Layer 5 of a small transformer language model trained on English Wikipedia (8 layers, counted from 0, width 128). Numbers have three digits each and are written without spaces.
A neuron's activation on a vector x is ReLU(gate . x + bias) times (in . x + bias), where the dot is the dot product.

Input weights of the MLP neurons that the questions are about. A number n stands for (n - 500) times 0.0011.
n9 gate (bias -0.241): 578490436317503433466472446248493415599437256612562467605503497574542363436548548293655339478252483510617745467430513477361475480464493470500500772253529821583404451415493469555558474406442329351624469407675503470559419527463302476571478493547555645569493449573450476369471349377444545507380449434544663555439338736719544687251731385484662700510349644683538436554463432302626578538442
n46 gate (bias -0.270): 556520438431477500386483596444721417537585401480724306555572335510361448293447322507429471493583440561617598438578630487662706405256788573659415477584591424523375491407466280480422452503450614500618531506597507551541514526620420517354472557592385259534461679510642451386368574542561340573554628561408734594762429401552593294513594510522358471368500484764201559301474434436548494620513
n87 gate (bias -0.186): 366557448517334575394544526665559572599520523327530426517392218667553413500641453523561445609520566530390513442519664503444385379472707149540516520563639615452490553441547483507506468503457481444598368455472281443287439577506503680600503528539393548685637507326292281376704600304674443573547595532663561550454657471377477570394480500415701561765307526486430692605438566269455409401581
n114 gate (bias -0.119): 463574463390503487440500500569403453469224531510611570413391447562617635398566678429515651497374560442658741408402543768525269745517491478483377389345729562442448602469336670366541622596412343497587526368530543401400397622442494335474418574472385506428519500568646416451730380783454468399649429433568543586641586407588528289497456445629516635530478592409497393353556462485426440560553
n126 gate (bias -0.410): 513632543480424507281581526576625635497351441724540481486523126537311658611559553338599415637417510679477663222516429558444354458472467497489701380363629588413541418384480434523525468455311571431425456654611634593395449523423573757535518592399443337628425573565731595593403587461452517321570425378487516520252711451678401453487537459610456597414553532425610545474418441545611317318516
n9 in (bias -0.035): 515974545280389508584422689451572413313554606469631310586432598178682362519565427541691717614447656481385560411664455399795384485622640477430482638515673372407548446691523263662564482388423597276477559340436575289688453437530324623524532549523411585465534530433419500341460277379634266622496504530621545736348523560571428624321766551344535552581419291445485693656314492567572595626518
n46 in (bias 0.007): 584781642310489610485496442379522588551301416598404471674838478451434439301361648320606395453284471526522337701687432572482569489543730551452444467481264515439508297507519724649486596312585388496598545525588656488699575336471552496412650445518325351689689654522450711653627518306571684412544366618406626496573284438561591425460522601458243694440652608492530272570642317443440525533614
n87 in (bias -0.079): 531675535511598692672518306584503434158561465536384275600462330558673415193309553414446565374402556532504466425398619473431537628619618542511620465514673514275511547591764469284536392648633473708417335415547548420332428721425675447650422444669386625551572472558311542358610433644371618672324438605493456486650613331641469411510461600434472367402532425619415453528524514656573700430526
n114 in (bias 0.048): 510443396630284538407405595711726585480520648507467317632598484408478726207572563445733568553292513591600458397371474484529347562535500408583506636676789507374565513576530381543488545532381286566458436468566507446453381542690348390531426496444537596470588216584561448586552600591587611536457454593533490510362339444486516584500480351566557594710773591381597404408543391599476267596403
n126 in (bias -0.102): 496518433485687452421445603228482343389372136720554535467532575496541570688361710342659585580554686394652412391297427391514462631554511311438319352373496447556575688554343317631433552320612539550507636483522603761463297566468385547590497684457362403615348529546469617466545478352402518374341890629557637413521555337578571522349406529394536535517471602592689608504610382521584538421283

Each question shows a token from some text and the vector x that enters the MLP there. A number n stands for (n - 500) times 0.0081.

"'\n\n": 622564501562575429372591623604422448522430380590442443462610483508535545443486639661580577442534499462549559566383432588429622451511534536453528752442442236432559420450378491295439424564551663452261367320487653440458510522635432613511725423310472550779308602583546677628570374526541495472600509314454537483471431561490602541398560182496433459454465500488482455455488503521544512577698
Which neuron lights up most? n126

" P": 539706506553611321488708575629366605434366544279600373487495488319613559518352505422649616464475725280551405521442555546476454511676500663425589656560546451339620648393479671371460506532499569423261731606434588474558433482537348446411574430414367609417280502587449638539425405602593572473577368455398559462484532414529434670662430465425612478582555498396684257297545282679504383632608
Which neuron fires most, and how strongly? n114, at about 5.2

"ari": 492587489564430309591597562650561468603336439565476336533465373222523494654343526541644480540602450137556410616465638363551679448460592362525441640386432379485595733536639604489562562641575564442500462410511470489470616545430375299569456361383372672596485426522384588471601563668374459597310507477345441617604585730479426528451645374589623336486359368532561550581562489573368645386601
Which two neurons fire most, strongest first? n87, n9

" ": 606647710585535505478585578613323323577442344333524402549514477443622470462578463349519616445498650523590464560406560570369629545678465433485430668588457422619410513470453454337515319578392427523336310433451574427493474447776476566438689439373514412462386475490549396451518444656697457618444420496530701649419375394568525550523551221445429466717526610481548448551428623500653416420567
Which two neurons fire most, strongest first? n9, n114

" the": 516383454475505485467558429560373439553420334490464398556652656440587491517335524545490500378488585444388461488530460524401731607787513455488455902531476486499466458504520512365423558546507478437596585484569626432483494469628383573500794412536520558546487481536612545461516435437691515541468503490462682647543459499458382546527424166449428514420507431478541366434434517556341398543585
Which neuron fires most, and how strongly? n9, at about 0.55

"===": 627570339424477380513692526589379383673370440441534464549615555485480675264485488536628512494604646494639491456391474594381519552449485517462455765515412351451479541375510546330393474672454580447492410299531565585603498604557424417391667415363494537715373566624446523331558418452781488523616429505541629484463559498352708600485503301326467360499409419593518449327555606513469474770613
Which neuron fires most, and how strongly? n114, at about 1.3

"|": 628553493540583433378568601618402452479441386581456440460619446515519539447459637639594562486515508437517536551380443605406626454509563515455549776430459235436557395461388502272435429544528704479258349318519663435441533549601449618522742435323474502772364569575550684627572381527540475462610496308432526498470420562484626540394550207494456463447483509507492482455473512511566525575683
Which three neurons fire most, strongest first? n126, n9, n46

" min": 646574455566527453571247520568074696668592469501394387566699367453654620631420490577541426434364465374623433529651505477468526468511697290386535597732413425376618612503410570340560686474474349509446605557384619368504547530755430252382543328424645537533366644570522552539406360445586563502645369531479708522531438605425485655386465415378495470621460433594579522372456460383460494447508
Which neuron fires most, and how strongly? n9, at about 0.12

"C": 320588453465650504561384523575410473656496403325562323591595475336480587377304609510556558524379534342646630523277611602561729526731617531476619784482524517444575457279355627404413563502501628324415640412478566615541459393544383610525665600396490540597467487579434460516450590457698483423520553505335627384506522387389473506557384370357471447467506593399626506328464412516565635431483
Which three neurons fire most, strongest first? n46, n114, n9

"==\n": 616564485554588434390557611605411447470457372591447414458613457515529549439484644655592562465540485457525557571379413597430605440500569529469552728448472234440540417457368481268438413535546692451274379324486661469441525553638430640492733418308469543786330610595530684634577368528545499485597507318457515485467415552493608534382567198516455431448490502477488444465499502530530537586703
Which three neurons fire most, strongest first? n126, n46, n9

".\n\n": 622586476571561434382580621607423445501435377585461426451594486522541547427495632661587561433542502479535560574385414590434621480507540526433551735456476214403557431454368484297436409551542635462265397326475646459485519537638427661484707429318486564771331620612536676623580354497545476489606512325436533461459437570476613557398563179530423425449485508468481435452514492544514526568705
Which two neurons fire most, strongest first? n126, n114

" c": 477669451581475423602447599599257466659449538379513386558656354237612572398543369448595655582481413499628563532470509568563571527572412614607426760539582274213500610413353587511354583517427632353361653375383736501468523544657344521483626408362515563445437549616493507467507592583608482507591575476426656560566407428472577568533346480427423324443487607510586498297565301527565297480575
Which two neurons fire most, strongest first? n114, n46

" |": 619542510503610450379529628615431415496459402534377501466608467506525517443421608622532535495536568418509513562402465607413638490522545575474503822445441268499598429428376473298432474531518681489237393330484655449457512538618481574532711433383454493752390553608574613689557372533568474439555504308466530520467454552475614496451554145439442474509458499486477495416513484514539553583653
Which neuron lights up most? n126

" metres": 558673473611424557553369504573489658606369559426400486464419501393741552678487520515415478403466402516440390445488355464490476392598576327458498688558477463271600540546539564494449779494415677671496586455408500590374549584727325531708485259494605600633450529429526563600273390477487505656459490460427545498662379299419536581586638247374392403470510587598469630376389709505606488420353
Which neuron lights up most? n87

" of": 537406623591332492647636384494362477480497400548426578521451526283565399618327533445462226525442589482499425450462534623306582376687534692627518702579493412395594395716291521443485457452628512328636533508395652674470459516477504485397757545620537600371454549451478616515442387479547377547364466257466788548477448637571557573427637345373383419540490493431515636515633450552508489664499
Which neuron fires most, and how strongly? n9, at about 2.5

"M": 409524561506452475453519366654462460635382343590521519392505564326702523759377590473682385597445613386463557404503439467483473490635448377675578667448589298319571718663557379483409408446513501384499646502407621721417595559707643672401679465344546736367364446604553654330266591520484373355489585303477581417684451394441400543501430500441618490554386460421532490345601463628501532397467
Which neuron lights up most? n126

" D": 544589516488560433575455738580253516515344581386678425374627615346607539553348573494433708554407679324550565357460547527483600408544605629435636737423494527468565749367479455519615463479469513418255522472406679516397679511503527541504541472401621507565360626480354624563397489444699482404597430613385641380547426466545553582494403370243456396511560535557502360283626262498456404505486
Which neuron lights up most? n114

" E": 704583536414586469458661645423181537678303459440483497396602391319371461588408551503653615481464729567561563453401528376519625531676389660559533539494404364334694712458617559454464512573592694361355624541541659579458595467518482443519507425357388564465237491429711788486258639493454389444349491510426535412453452510486469430562469400647623515542619584408607346465499387721520417282441
Which neuron lights up most? n126

" T": 583564645493578466531522736552343479518553413305612367515566552400608426478327508494516587445454602371631608467419537490538682494624636460469514677498527531277521794283446530406487627594406617374212479523528622485670519535445551499456594518419615452516361543559473650471532401551700411599605353389319717414515492276320512652578426436263366482564519641443488311370535342560456500552537
Which two neurons fire most, strongest first? n46, n114

" N": 513535491512498398537651693668413509607404403388552310473605578477698508651168478536544711443440645276732356656447603497481676584597559535545567576671546574407685670398484541411505566378446617444371558444438613456321576525555450342550587433625456608583264419458459547361473420602622506579603347558250656400402412433523500538481507383308672349500492564438541311430416457472487545429454
Which neuron fires most, and how strongly? n114, at about 0.2

" approximately": 355537576623384494497626344658456475479474494388615397413435519504583476684367449439460256472598481348383436569396604490346638392744454457559488639544527337398333468468420625462423520343638646577570504459528681496355630646664473357664586373600537661396365524536522550492533657461555354568541587434511769634535463559396608536438648316398458265403398498509516538488441626594654321511641
Which neuron fires most, and how strongly? n87, at about 0.39